Layer 2 of a small transformer language model trained on English Wikipedia (8 layers, counted from 0, width 64).
Take only the direct path to the model's output, skipping the later layers: a vector added to the residual stream pushes a token's score in proportion to its dot product with that token's output vector.

Output vectors of the tokens that the questions are about. A number n stands for n times 0.037.
"ally": -6 -4 2 -28 -17 3 -13 -16 -2 1 -49 2 18 -15 30 -30 -21 -43 -9 4 -6 14 -27 27 4 15 -42 0 -19 23 -7 44 -24 17 -9 -20 -7 11 44 -13 6 20 -7 -26 -6 18 12 -35 -17 -19 7 3 42 7 16 28 -16 -9 2 -24 5 23 -7 2
"eration": 14 8 18 -25 21 12 22 -13 6 27 -32 0 43 -18 -19 -30 42 22 50 20 -14 24 14 36 -13 11 -47 3 5 -13 -23 47 -10 -3 26 -13 -8 -1 0 -35 -5 -3 -16 -21 -17 19 14 -14 -21 -26 16 -13 29 -13 4 -22 -33 -17 39 -25 -5 -2 -24 -1
"ship": -21 7 42 -30 4 9 9 1 -4 7 -20 11 -3 -16 21 -4 -11 -11 34 -13 -12 5 2 14 6 -18 -12 -3 -1 28 -29 31 32 -6 -9 -6 0 -5 -12 -29 -1 -3 -43 11 -5 15 20 29 -13 -35 30 -29 -16 -16 10 24 21 17 7 -6 13 -4 -15 -34
",": -6 2 -12 6 -14 -11 10 6 -8 13 17 14 -8 7 9 4 -9 1 -10 3 6 -18 2 -1 23 -10 7 4 10 -4 15 10 -9 13 -3 8 11 5 -17 9 1 -5 12 -4 -16 -16 -6 3 23 0 -16 9 8 10 3 1 -2 1 -5 12 -14 -20 6 2
"rd": 20 -43 -8 24 41 15 -6 -13 -8 -6 5 18 11 -15 -12 -6 -14 5 22 -3 -6 9 35 29 -30 -5 -3 -5 9 13 -19 32 1 2 -15 -17 -6 -27 20 -13 21 1 -1 -7 14 25 -34 23 -36 -8 28 -1 -10 37 16 7 25 -27 -13 -22 -27 25 -38 -28
" the": 5 -6 5 -28 -10 0 -11 -19 -8 15 1 0 -9 -5 -10 -5 4 3 -2 28 7 16 5 3 10 -20 6 -13 -14 -12 10 -7 -15 -13 -7 -11 8 -12 -10 10 9 15 8 1 -7 15 20 6 16 -6 -7 9 15 3 -3 4 7 -6 10 -10 6 9 -17 11
"Scientific": -4 3 29 -24 37 11 -5 -33 11 -4 -47 -4 15 2 -27 -2 42 -51 70 2 -13 40 4 -26 -23 13 -11 -13 -28 29 -3 38 -3 22 9 -17 -23 0 21 -19 -27 -10 6 1 5 22 16 32 9 -12 6 11 18 0 8 16 17 -1 -27 -35 -26 26 -2 -35
" Nomada": 43 -7 54 -62 45 51 -20 -58 28 13 -65 18 55 -10 -20 -70 31 -48 60 52 -43 93 -6 23 -33 11 -75 -6 8 87 -38 93 27 20 11 -55 -54 -9 50 -70 -42 56 -64 -48 21 59 -8 45 -29 -69 35 -28 33 -23 48 -10 56 12 27 -52 -16 19 -56 -58
"-": -7 24 -14 15 2 -3 11 0 4 8 19 -7 0 2 16 12 3 4 -6 -9 4 -24 -20 -9 23 -18 3 2 -10 2 -2 2 -8 3 29 12 -1 -4 -18 6 7 -6 11 10 5 18 8 -13 14 7 -16 17 -12 8 -13 30 20 8 -8 6 2 13 6 12
" →": 50 28 -16 -26 25 24 -25 -21 29 20 -20 -12 15 -15 0 -5 14 -2 -15 33 -11 13 15 -9 -18 -10 -6 16 9 19 -15 18 13 -18 17 -8 -19 -8 12 -20 6 -9 -16 -4 -12 13 25 26 -26 0 15 -15 5 7 14 -16 0 7 5 -33 7 -10 -19 -11
"her": 30 -33 35 -7 -4 -21 -14 -24 -19 1 -25 17 9 5 -10 9 9 -7 12 19 2 20 -12 28 25 17 1 -5 3 11 -35 13 -8 -9 6 -21 -3 5 3 -27 -10 45 -18 -14 33 -8 10 17 -8 -14 17 0 38 -9 -11 -7 -5 -15 -17 -12 -15 14 -12 26
"reen": 37 -32 -18 -7 39 7 7 -6 33 -24 -22 22 -2 5 15 -33 20 -5 45 23 -6 33 3 7 -4 -1 -30 5 1 19 -29 37 9 4 7 -20 -18 -19 7 -28 27 29 -8 -16 8 36 -2 7 3 -11 6 -33 26 -36 14 38 -6 -2 -14 15 -5 6 -7 6
"round": 17 -22 11 -44 37 -4 1 -10 20 -4 -24 4 22 4 -16 8 -2 -33 -6 -3 -9 21 20 21 -18 -6 -3 -14 -13 28 -26 33 -2 -2 -16 -11 -13 -32 13 -34 18 20 -22 -26 -1 20 24 -28 -13 -10 6 -6 -6 -15 -19 28 5 7 6 -2 -28 12 -39 -4
"via": 13 -22 22 -20 9 30 22 -3 18 47 -43 4 39 -14 5 16 35 0 8 -5 -6 7 0 9 -21 6 -36 -7 15 8 -7 34 11 8 -8 -18 -20 0 35 -8 -17 26 4 -14 49 6 -19 19 -25 -18 34 3 -15 -8 -12 13 7 30 -9 -33 -10 8 -39 -15
"bl": 6 -9 11 -23 18 4 15 -11 -21 -19 -36 2 5 21 10 -6 13 -6 15 -9 -3 -2 17 13 -17 17 2 -2 -9 15 -13 34 5 -3 1 -6 -13 -6 26 -14 -25 16 -16 10 27 3 12 29 -12 3 24 21 24 36 -12 0 19 8 -1 4 -22 19 -19 1
" Nov": 22 -13 7 14 12 3 6 -9 18 -14 12 3 9 -13 5 7 0 -12 8 30 -6 18 -15 -3 -11 0 -25 1 5 22 -2 9 -6 -6 -11 -6 -13 -23 15 -8 -18 11 -11 -8 9 3 -2 25 3 -9 16 0 16 3 9 5 -1 -3 -13 -9 0 5 -2 -7
"bul": 12 -10 7 -20 -1 27 18 -14 5 9 -37 10 12 4 -12 -8 12 16 13 13 -4 -7 -11 2 -3 9 -25 9 12 26 -31 28 -14 3 17 -26 -19 -4 15 -20 -1 22 20 -18 -3 8 11 42 3 -6 11 5 36 15 -9 -6 11 8 30 -29 -6 19 -12 -27
" mater": -12 -34 -2 13 17 30 -7 -5 12 -20 -7 24 32 5 12 -5 36 -9 20 -3 -10 36 -4 17 -6 16 -22 -28 12 27 -29 42 -8 -12 -8 -23 -10 -36 25 -10 -18 13 -21 -6 -12 -4 -3 13 -21 -47 -2 -3 34 0 32 11 10 4 5 -9 -11 15 -29 -20
"ually": 26 -12 33 -49 9 6 4 -37 4 42 -31 -16 21 7 -35 -9 23 -28 14 32 -5 39 16 29 -5 19 -18 6 -21 49 -18 45 5 0 3 -2 -15 -7 19 -40 -18 35 -57 -37 3 9 27 8 -7 -24 -6 -10 61 -16 -3 -12 -4 14 -24 17 4 24 -30 -7
"]": 23 -20 18 -19 5 21 -28 -14 8 22 -39 -10 18 -18 -16 -15 19 -38 16 -4 -4 20 27 -7 24 -9 -57 -5 -2 26 -13 44 -30 -10 -2 -5 -14 7 7 -20 1 8 4 16 19 21 -1 15 -22 -6 7 -12 36 29 49 -12 -18 -5 -25 6 -9 -7 -9 -4
"ction": 32 -11 0 -10 4 34 5 -2 59 13 -20 6 22 -14 -6 0 56 16 31 -16 -9 7 -25 15 -18 8 -5 1 9 -8 -18 27 -6 -18 -3 -25 -23 -16 4 -4 18 19 -28 -12 8 39 -7 27 -6 -25 1 10 14 -7 14 -38 9 -4 37 -21 -15 8 -4 -1
"enti": 2 13 -12 1 27 8 16 -9 -17 1 -33 30 9 -14 -11 -30 33 -2 33 9 -8 16 19 -9 15 20 -16 -5 -25 9 -9 34 17 -1 -19 -9 -17 -3 -4 -24 -16 14 5 -29 -15 -6 19 -9 -16 -15 14 1 16 -3 -3 7 -24 -1 13 -23 -2 -11 -25 3
"ruct": 29 -18 -17 -30 32 1 4 -19 41 4 -12 4 20 2 9 20 30 -4 1 -6 -7 41 16 -11 -15 -5 -15 10 -9 33 2 40 27 16 19 -24 -17 -2 6 -26 8 16 -15 -43 43 7 18 16 -12 -22 6 0 15 12 12 -11 -2 8 20 -29 -29 -18 -43 -32
"ires": 6 -17 4 24 16 18 8 -24 2 -19 -16 3 24 -6 -6 -15 38 -21 18 1 -7 23 31 24 -31 -3 -9 9 -12 11 -5 35 6 11 -42 -28 -21 14 0 -9 -15 19 -20 -28 21 25 -16 -8 -8 9 9 0 26 -22 6 -1 13 9 27 -17 12 -6 1 -12
"ement": -13 2 53 -15 31 5 -5 -33 17 -6 -40 2 20 -10 0 -17 7 13 20 53 -9 20 2 17 16 -28 -8 -1 0 17 -3 46 25 0 -3 -10 -15 -16 -1 -34 -24 4 -24 10 9 4 38 -29 -10 -12 18 -31 44 -17 27 1 8 13 12 -32 -11 -12 -45 -10
" LINEAR": 24 -14 54 -55 47 63 -41 -59 25 18 -50 -5 63 -12 -7 -66 26 -45 47 41 -32 79 -24 5 -54 30 -88 -5 21 82 -18 60 35 23 11 -30 -48 -23 39 -46 -30 64 -49 -50 19 67 11 63 -33 -60 22 -48 28 -53 29 -15 36 13 42 -28 -36 5 -58 -61
"\n\n": 5 27 -6 -19 3 -20 -25 -9 -3 -3 6 3 10 1 19 8 -1 -3 -14 8 0 5 -2 6 1 22 23 16 25 -5 -3 13 15 8 -11 2 -10 6 -22 12 5 3 -7 -3 -12 -10 -1 -2 17 -2 2 -4 0 -11 -3 -3 11 -5 16 11 7 -10 -25 18
"vel": 5 -2 14 -17 13 18 25 -18 1 9 -37 -16 23 -21 -17 -13 3 -1 -8 -13 -7 -8 -19 41 -5 27 6 12 9 12 -1 31 -10 8 -8 -13 -14 22 32 -16 3 35 -7 -22 14 35 -8 3 -13 -7 7 14 17 23 7 9 21 24 -13 -6 -14 31 -18 -27
"nal": -14 -4 10 -6 26 16 -10 -3 2 -5 -9 10 1 6 -4 -17 -30 -1 26 -30 -6 7 7 -9 -27 -14 -22 7 0 38 -31 49 -18 -13 23 -24 -11 17 -2 -7 2 35 11 -10 -27 6 29 19 23 -37 37 -8 16 -6 12 -16 1 1 1 -28 6 17 -19 -18
"ns": -9 -1 -20 -1 -4 28 -19 -15 31 -7 -18 12 -13 19 -17 -17 -24 1 26 -26 -4 5 6 -12 -37 5 21 3 -1 8 0 38 -6 3 13 -24 -13 10 1 6 2 24 6 -4 -7 10 -3 3 -4 -20 23 -2 -2 10 2 -24 24 -8 -29 -44 -18 18 -7 -6

Each question shows what one neuron of this layer's MLP adds at an activation of 1. A number n stands for n times 0.0063.

n126: -16 25 2 -22 7 -4 -56 24 16 -3 7 -2 -11 -11 30 -7 -22 16 14 -19 14 -13 -21 -13 13 24 36 -19 -1 -11 -18 6 9 19 -5 6 -1 25 -11 33 9 8 -10 2 -10 -11 19 -7 2 -1 -10 -40 25 -22 28 22 5 -22 11 22 -13 8 15 -26
Pushed down most: "via"

n53: 16 -17 3 -27 3 29 18 -12 -17 9 8 2 12 15 -1 1 -22 -31 -2 -21 -61 12 -3 -1 -26 -21 2 -10 -12 -10 -1 -9 -14 23 -78 -5 27 -18 -53 41 -8 14 -9 -28 -23 -3 -17 1 9 -20 -11 19 23 3 -19 -16 3 -7 6 -12 2 -22 8 -13
Pushed up most: "ires"

n143: 3 13 27 -6 -7 5 31 -25 -28 5 18 -4 -29 -22 1 6 -32 24 5 -8 22 -22 -15 34 4 31 -21 21 21 13 10 -7 27 19 1 15 -8 19 -11 13 40 -18 -33 16 -37 -12 -13 -14 12 -19 0 21 22 -10 27 -6 29 -16 -19 7 -10 1 -36 10
Pushed down most: "Scientific"

n29: 8 -13 17 10 -32 5 -21 -9 11 2 -3 -6 28 -16 2 -24 -3 6 28 20 51 -31 24 -11 -10 -11 -32 -9 -23 -8 25 16 12 -22 -2 25 28 17 -5 -9 -23 18 11 -24 35 -17 9 -12 -16 42 0 -2 15 -8 25 34 2 -18 17 9 -10 -16 6 15
Which three tokens does it push up most, strongest first? "]", "ement", "ires"

n38: -21 2 1 3 6 -8 5 -5 3 -7 4 9 -19 9 -17 -35 -24 -23 24 -3 -8 -14 6 20 15 8 -9 -37 12 -8 -25 19 8 16 51 23 -37 34 -3 3 5 -16 -8 -2 7 -12 -1 12 -8 -16 -18 -15 4 -14 -33 35 -21 -3 -17 9 -16 27 -12 12
Pushed up most: "reen"

n141: -9 55 2 1 30 -9 32 -2 -11 -11 2 5 13 4 10 2 24 -30 5 -24 26 1 23 13 -6 -9 48 29 25 11 22 -3 6 -26 7 -46 -15 7 17 33 -11 -28 5 -29 -32 -23 -34 7 3 -24 28 -13 -32 -13 -21 7 52 -16 -22 8 18 0 6 15
Pushed down most: "]"

n88: 15 27 -10 2 -9 4 5 -13 25 13 -17 -1 22 -10 -5 16 -12 14 1 -15 -3 9 23 -2 6 6 2 -5 -15 -1 -16 15 -40 -9 30 -51 29 -11 -8 19 8 8 -4 15 -5 13 52 -4 -23 19 -3 -22 11 -22 1 3 -1 -16 13 -20 22 -6 -13 36
Pushed up most: "eration"

n119: 35 12 8 -14 6 -6 -11 1 10 -11 11 40 -36 14 -7 -34 31 15 21 1 -8 -3 -20 9 13 1 -10 22 9 5 25 -5 -18 35 25 4 -9 36 22 -9 -3 7 5 9 28 6 26 -22 -3 1 -4 -11 -16 5 27 -19 -8 23 27 -5 14 -30 14 -4
Pushed up most: " Nomada"

n125: -18 -11 5 -40 -23 -22 -18 -23 33 5 -9 -1 22 6 26 6 5 -9 -13 -10 37 -12 -15 5 -12 -1 18 -9 -14 9 9 7 -8 16 -21 12 37 -1 36 58 14 -9 -1 0 -15 35 7 2 -20 8 -34 8 14 16 32 -9 17 -14 5 38 3 -16 -1 9
Pushed up most: "ally"

n190: -35 10 9 -37 14 16 -10 -31 -18 -15 -7 -32 -11 21 17 5 29 -15 1 -35 33 -9 26 -7 8 60 14 -17 -3 -10 -2 -23 30 -5 -5 -20 -12 24 -5 -35 -25 -56 -26 20 18 23 29 12 -30 4 -44 -13 -36 -8 22 -21 -2 -20 7 17 4 42 -4 15
Pushed up most: "Scientific"

n175: 15 10 -6 72 24 4 28 -36 2 12 2 -37 -13 -43 19 30 24 -26 15 -2 -32 5 -1 -5 -3 -5 19 22 8 43 -7 9 -22 18 5 -34 16 -19 -3 22 -19 -19 -16 -9 -15 0 18 4 7 16 42 32 -1 5 -26 2 36 -13 13 5 10 19 8 36
Pushed down most: "]"

n124: 9 44 24 23 -35 25 20 -4 -14 37 -31 21 20 -7 -20 -7 -19 3 8 25 -46 -2 1 -8 16 19 -18 -40 10 42 24 -30 -5 -13 19 16 2 -14 25 -13 -2 6 31 5 29 40 18 8 -23 19 -5 -3 -43 4 -22 9 5 20 -52 -26 32 -28 27 -9
Pushed down most: "\n\n"

n116: -20 -1 23 27 1 15 -56 9 -7 -23 11 4 -6 11 -15 7 0 -45 -1 11 62 -11 -12 -13 3 -25 -22 12 -8 -10 16 52 22 13 -24 1 -8 4 18 23 18 17 30 -1 -30 -21 16 -7 -2 10 25 25 -26 16 -20 -57 -7 24 10 18 6 0 -20 4
Which two tokens does it push up most, strongest first? "nal", "ns"

n105: -24 -5 -61 7 42 15 -2 2 -18 17 29 10 -4 -2 -4 1 -26 -19 -8 -1 -39 -21 -49 -24 15 0 0 0 31 23 13 5 -25 32 17 -9 24 -19 3 -21 42 21 21 4 -3 14 30 -4 -2 -48 0 33 -23 9 -26 7 -14 -7 -7 5 20 -7 6 9
Pushed up most: "-"

n12: -5 8 -15 38 12 -1 6 0 -9 -20 -2 31 -3 33 -20 -17 13 33 18 6 -65 5 1 -12 7 36 -39 12 16 10 0 19 -6 -14 19 7 8 24 14 -50 11 34 -10 -6 -31 -15 -18 -1 -21 -35 15 4 0 17 26 26 -24 17 1 11 7 11 26 -9
Pushed up most: " Nomada"

n35: 20 3 -2 26 7 43 18 12 -19 8 1 0 -8 -1 -4 -11 -7 9 8 6 6 -66 5 -9 -7 -5 7 40 25 0 -1 3 -15 23 6 -43 -30 -2 5 -34 -5 26 -7 25 -19 -24 5 24 0 4 11 1 0 5 -2 16 4 35 12 -32 -32 -1 13 -48
Pushed up most: "bul"

n159: 17 25 0 35 21 -18 8 -34 -22 -8 11 -24 -2 -10 5 -15 10 28 33 -7 -18 -35 41 -50 -21 31 25 -9 -23 35 53 -17 -9 -8 -40 -19 62 -4 7 -19 67 -20 -10 24 19 -9 20 -17 3 -14 -26 19 -6 16 -31 9 -17 14 -2 16 -18 28 17 33
Pushed up most: "-"

n165: 24 -30 7 26 12 -2 5 21 20 -17 -2 28 -18 7 -7 12 18 21 2 -5 31 -2 12 -11 6 35 11 21 22 -16 -19 30 -20 25 36 -8 34 -4 12 -52 -6 -1 2 15 -21 -11 -31 18 13 -5 -13 -36 -7 -5 -18 -4 -20 2 13 1 -14 28 15 -19
Which two tokens does it push up most, strongest first? "reen", "bul"

n34: 24 20 0 9 40 14 8 18 35 0 -22 -48 7 20 19 1 11 -6 -3 -18 6 5 11 -9 20 -2 8 51 2 -19 17 55 38 15 -10 41 -23 -15 -38 17 -4 -13 -4 42 -2 -15 -7 -44 3 -38 6 -34 -13 -4 7 -7 -1 14 -16 -37 -35 6 -8 -37
Which two tokens does it push up most, strongest first? "ement", "ruct"

n43: 45 -16 22 -7 25 30 22 11 5 -5 -3 26 -40 15 -5 -10 -22 -11 -11 -27 -28 -39 -42 5 17 5 -16 -22 -5 -35 -27 15 0 -41 10 22 -29 24 -7 17 0 43 -5 -44 -26 -54 -31 16 -3 -5 8 35 -6 9 6 -10 1 6 -20 -9 7 27 -27 4
Pushed up most: "nal"

n150: -5 21 0 6 -16 4 -18 -33 -4 -2 -13 -20 -11 0 11 8 -7 -34 -3 -16 11 26 3 -10 -5 -21 15 -20 23 -2 4 -4 -25 -49 -14 37 61 6 33 6 4 -42 -6 1 32 36 2 -17 -30 -25 8 -5 -3 -25 5 13 5 -4 -4 -2 -11 17 -9 25
Pushed down most: "bul"

n28: -12 -7 -20 -6 -12 -28 42 -21 -10 -7 24 -1 28 -11 -14 25 9 24 -3 -2 -2 10 1 31 9 -61 -7 -58 -10 -23 -3 1 13 -17 28 -15 -56 14 12 -20 -11 -32 12 23 -19 17 -1 -28 19 7 3 -10 0 6 -9 -12 4 -21 6 -8 -12 7 1 19
Pushed up most: "eration"

n112: 1 -15 0 12 5 56 40 20 -4 -8 -18 -10 -16 16 -19 -9 7 18 -8 -40 -39 -4 -30 1 16 10 3 -25 -21 12 -13 -20 -3 23 -11 -10 2 39 11 4 30 8 15 -20 -27 -6 -6 29 9 -1 6 45 13 14 5 21 47 -20 16 12 -13 -9 -3 4
Pushed down most: "ement"

n164: -12 15 19 7 26 11 -26 -4 -19 15 9 5 -6 -14 -4 8 15 -33 18 -13 13 -19 -13 -10 -42 -18 1 -45 -10 2 -9 2 -10 1 18 42 30 -36 -18 29 -1 9 17 29 -18 34 6 32 1 -13 -23 3 26 20 -36 21 0 7 -58 29 1 2 -7 14
Pushed up most: "Scientific"

n8: -9 4 -22 14 -7 -12 -8 -3 -7 13 -19 16 8 -2 0 -11 -32 6 1 -23 33 -3 27 -6 -47 10 -31 -22 -13 -8 -15 33 -26 6 35 15 -2 -11 -19 -14 6 -25 -5 25 -8 -14 -14 -24 -13 2 -5 -8 16 -18 -18 -34 -36 0 28 -6 -34 1 12 -55
Pushed up most: "eration"

n113: -29 -11 -13 2 13 -15 -29 43 3 -10 37 -1 -16 23 -31 -37 20 -5 -19 -36 -17 9 -10 11 34 19 12 1 30 -39 3 -42 4 11 24 10 18 0 35 11 -17 40 30 13 19 10 -1 21 10 17 -32 -8 23 6 20 16 -17 -7 8 -27 -18 5 -5 -9
Pushed up most: ","

n86: 13 10 -17 15 7 -34 13 2 9 11 -12 -20 5 -41 -24 -20 -7 13 0 6 -8 3 -36 12 7 -39 -2 11 11 -12 29 26 -2 -16 20 4 17 -2 -33 16 29 -25 -44 -11 14 6 24 -6 -3 -12 -18 37 -24 0 -34 8 16 6 5 -11 13 -1 -10 42
Pushed up most: "-"

n67: -47 -13 3 -14 19 -13 7 2 -1 -2 -32 -26 3 2 -4 20 7 -11 -6 -34 8 -49 14 -3 -16 4 30 19 -28 -9 -3 16 -6 2 28 -43 -37 35 21 -34 15 18 23 -6 -5 -13 13 12 -9 24 52 21 36 8 -39 28 25 13 1 -3 -5 -8 7 16
Pushed up most: "bl"

n176: -24 7 10 -6 2 -5 30 -8 -28 24 -18 43 10 34 -11 30 -26 -13 19 29 -2 8 16 14 -3 -14 -18 14 2 -20 28 -23 45 -7 -22 21 27 -16 -29 8 23 32 16 9 8 31 20 6 27 -20 -14 21 -4 19 1 -7 5 -24 8 5 -5 -16 10 28
Which two tokens does it push up most, strongest first? " the", ","

n45: 6 -1 -26 -35 34 34 -25 -14 19 0 25 -8 -2 8 38 26 5 -7 24 1 -22 -20 10 -17 -34 7 11 -25 1 32 28 4 -25 -18 -7 -32 -35 -14 -31 22 -14 -3 7 4 -11 -10 -6 -14 41 -1 31 10 -61 4 -17 -13 -14 13 12 -3 -12 10 -10 -46
Pushed down most: "her"

n17: 1 -6 -9 -53 13 -2 44 26 -13 26 -10 -18 -11 4 -9 46 -27 5 12 3 -33 -1 27 -1 16 12 5 -14 31 12 -5 1 -13 -29 3 24 -2 29 0 -2 -10 40 3 -15 -1 11 -30 -2 6 7 48 3 19 25 -20 25 -4 27 -24 -24 20 -1 -23 -24
Pushed down most: "ction"

n81: -13 7 -1 -18 19 -10 -21 5 -8 -8 -10 -44 58 -1 -36 6 23 12 15 5 18 -15 -50 17 -6 -4 -21 16 -24 -19 -10 0 14 43 0 -10 -64 -48 -15 -5 -38 -9 4 -14 6 36 -17 -12 -27 -3 34 -11 20 -1 1 3 25 0 -18 -8 13 31 13 1
Pushed down most: ","

n54: 50 -11 6 0 -25 8 27 -15 -15 2 -34 -10 29 21 5 24 6 -3 -26 -34 8 -30 5 13 40 15 -34 17 22 -3 5 16 11 -1 -11 16 -27 -1 -7 -7 -30 3 -13 28 18 3 1 -26 7 -15 -31 25 -12 17 14 -23 -15 24 3 -55 -1 -7 -7 32
Which two tokens does it push up most, strongest first? "via", "]"

n108: 9 7 -7 24 7 -5 34 16 -10 0 -14 47 -17 -9 15 -31 -22 19 -4 39 35 -19 17 -7 11 -18 -32 52 14 45 4 1 1 -15 12 32 27 4 -27 -12 9 -7 7 27 -18 -1 -8 28 32 -19 21 -10 3 -12 22 -46 1 -31 2 18 2 51 -6 -19
Pushed up most: "nal"

n115: 6 19 16 5 30 -11 37 -20 -38 2 12 -2 15 -17 -49 13 0 6 31 8 -13 34 -9 29 -25 3 13 -12 -14 -21 -7 12 17 -5 -26 -2 -7 -48 4 -27 3 -14 22 9 14 -31 -5 -18 -14 -19 34 22 0 -8 -5 5 10 -26 -1 -7 -7 38 -27 -1
Pushed down most: ","

n170: 20 7 -13 6 -44 -4 -25 14 -14 28 -22 -10 -29 32 1 35 -26 -13 11 -33 -26 4 35 8 8 15 1 -15 34 -7 40 16 -21 12 -26 -34 -24 1 -9 23 -13 -33 -2 -12 30 -6 -24 1 -13 -6 20 29 6 -6 -55 13 40 31 -14 -1 18 8 -13 -26
Which two tokens does it push up most, strongest first? "via", "ns"

n70: 9 48 18 -11 -20 25 -6 -18 -3 8 28 -5 19 8 15 20 1 -13 16 40 -39 34 -26 -33 -1 -5 -42 5 -24 -18 52 -10 5 -28 -15 17 -2 -16 -29 33 -26 2 30 19 12 12 -28 -31 -18 -6 -9 10 16 12 5 -13 16 -7 -27 16 16 39 14 -3
Pushed down most: "round"

n91: 19 -7 27 44 8 -6 41 9 -17 -23 -12 -35 11 -33 -10 -3 54 -3 16 -14 55 -3 -4 -7 -11 25 -22 49 0 7 9 -7 -4 -1 40 3 -27 23 -24 10 -1 -29 3 -29 10 7 -28 6 30 -3 14 -32 19 8 10 -18 -9 12 -14 1 4 -22 14 -22
Pushed down most: "round"

n127: 1 -20 10 41 -1 5 -64 -29 -15 1 -33 2 -17 -31 -11 -33 -4 20 -6 -11 -10 -11 2 10 12 5 7 -13 6 -38 -13 -17 -26 11 37 -19 33 15 17 21 11 -11 -25 -15 6 -5 -11 1 7 10 -25 -16 -4 32 -29 14 23 -46 15 -1 -2 58 0 4
Pushed down most: "ruct"

n77: -14 14 34 -14 3 -10 -41 -28 -12 -24 8 46 -48 21 -11 11 -26 -14 -16 -2 -12 -12 6 13 29 3 -1 22 -18 -10 29 4 -43 5 12 18 -57 -27 6 35 -4 -4 -30 11 -23 8 -16 35 20 -12 14 -40 -18 7 4 -41 0 10 32 3 -35 2 -34 -22
Pushed down most: "via"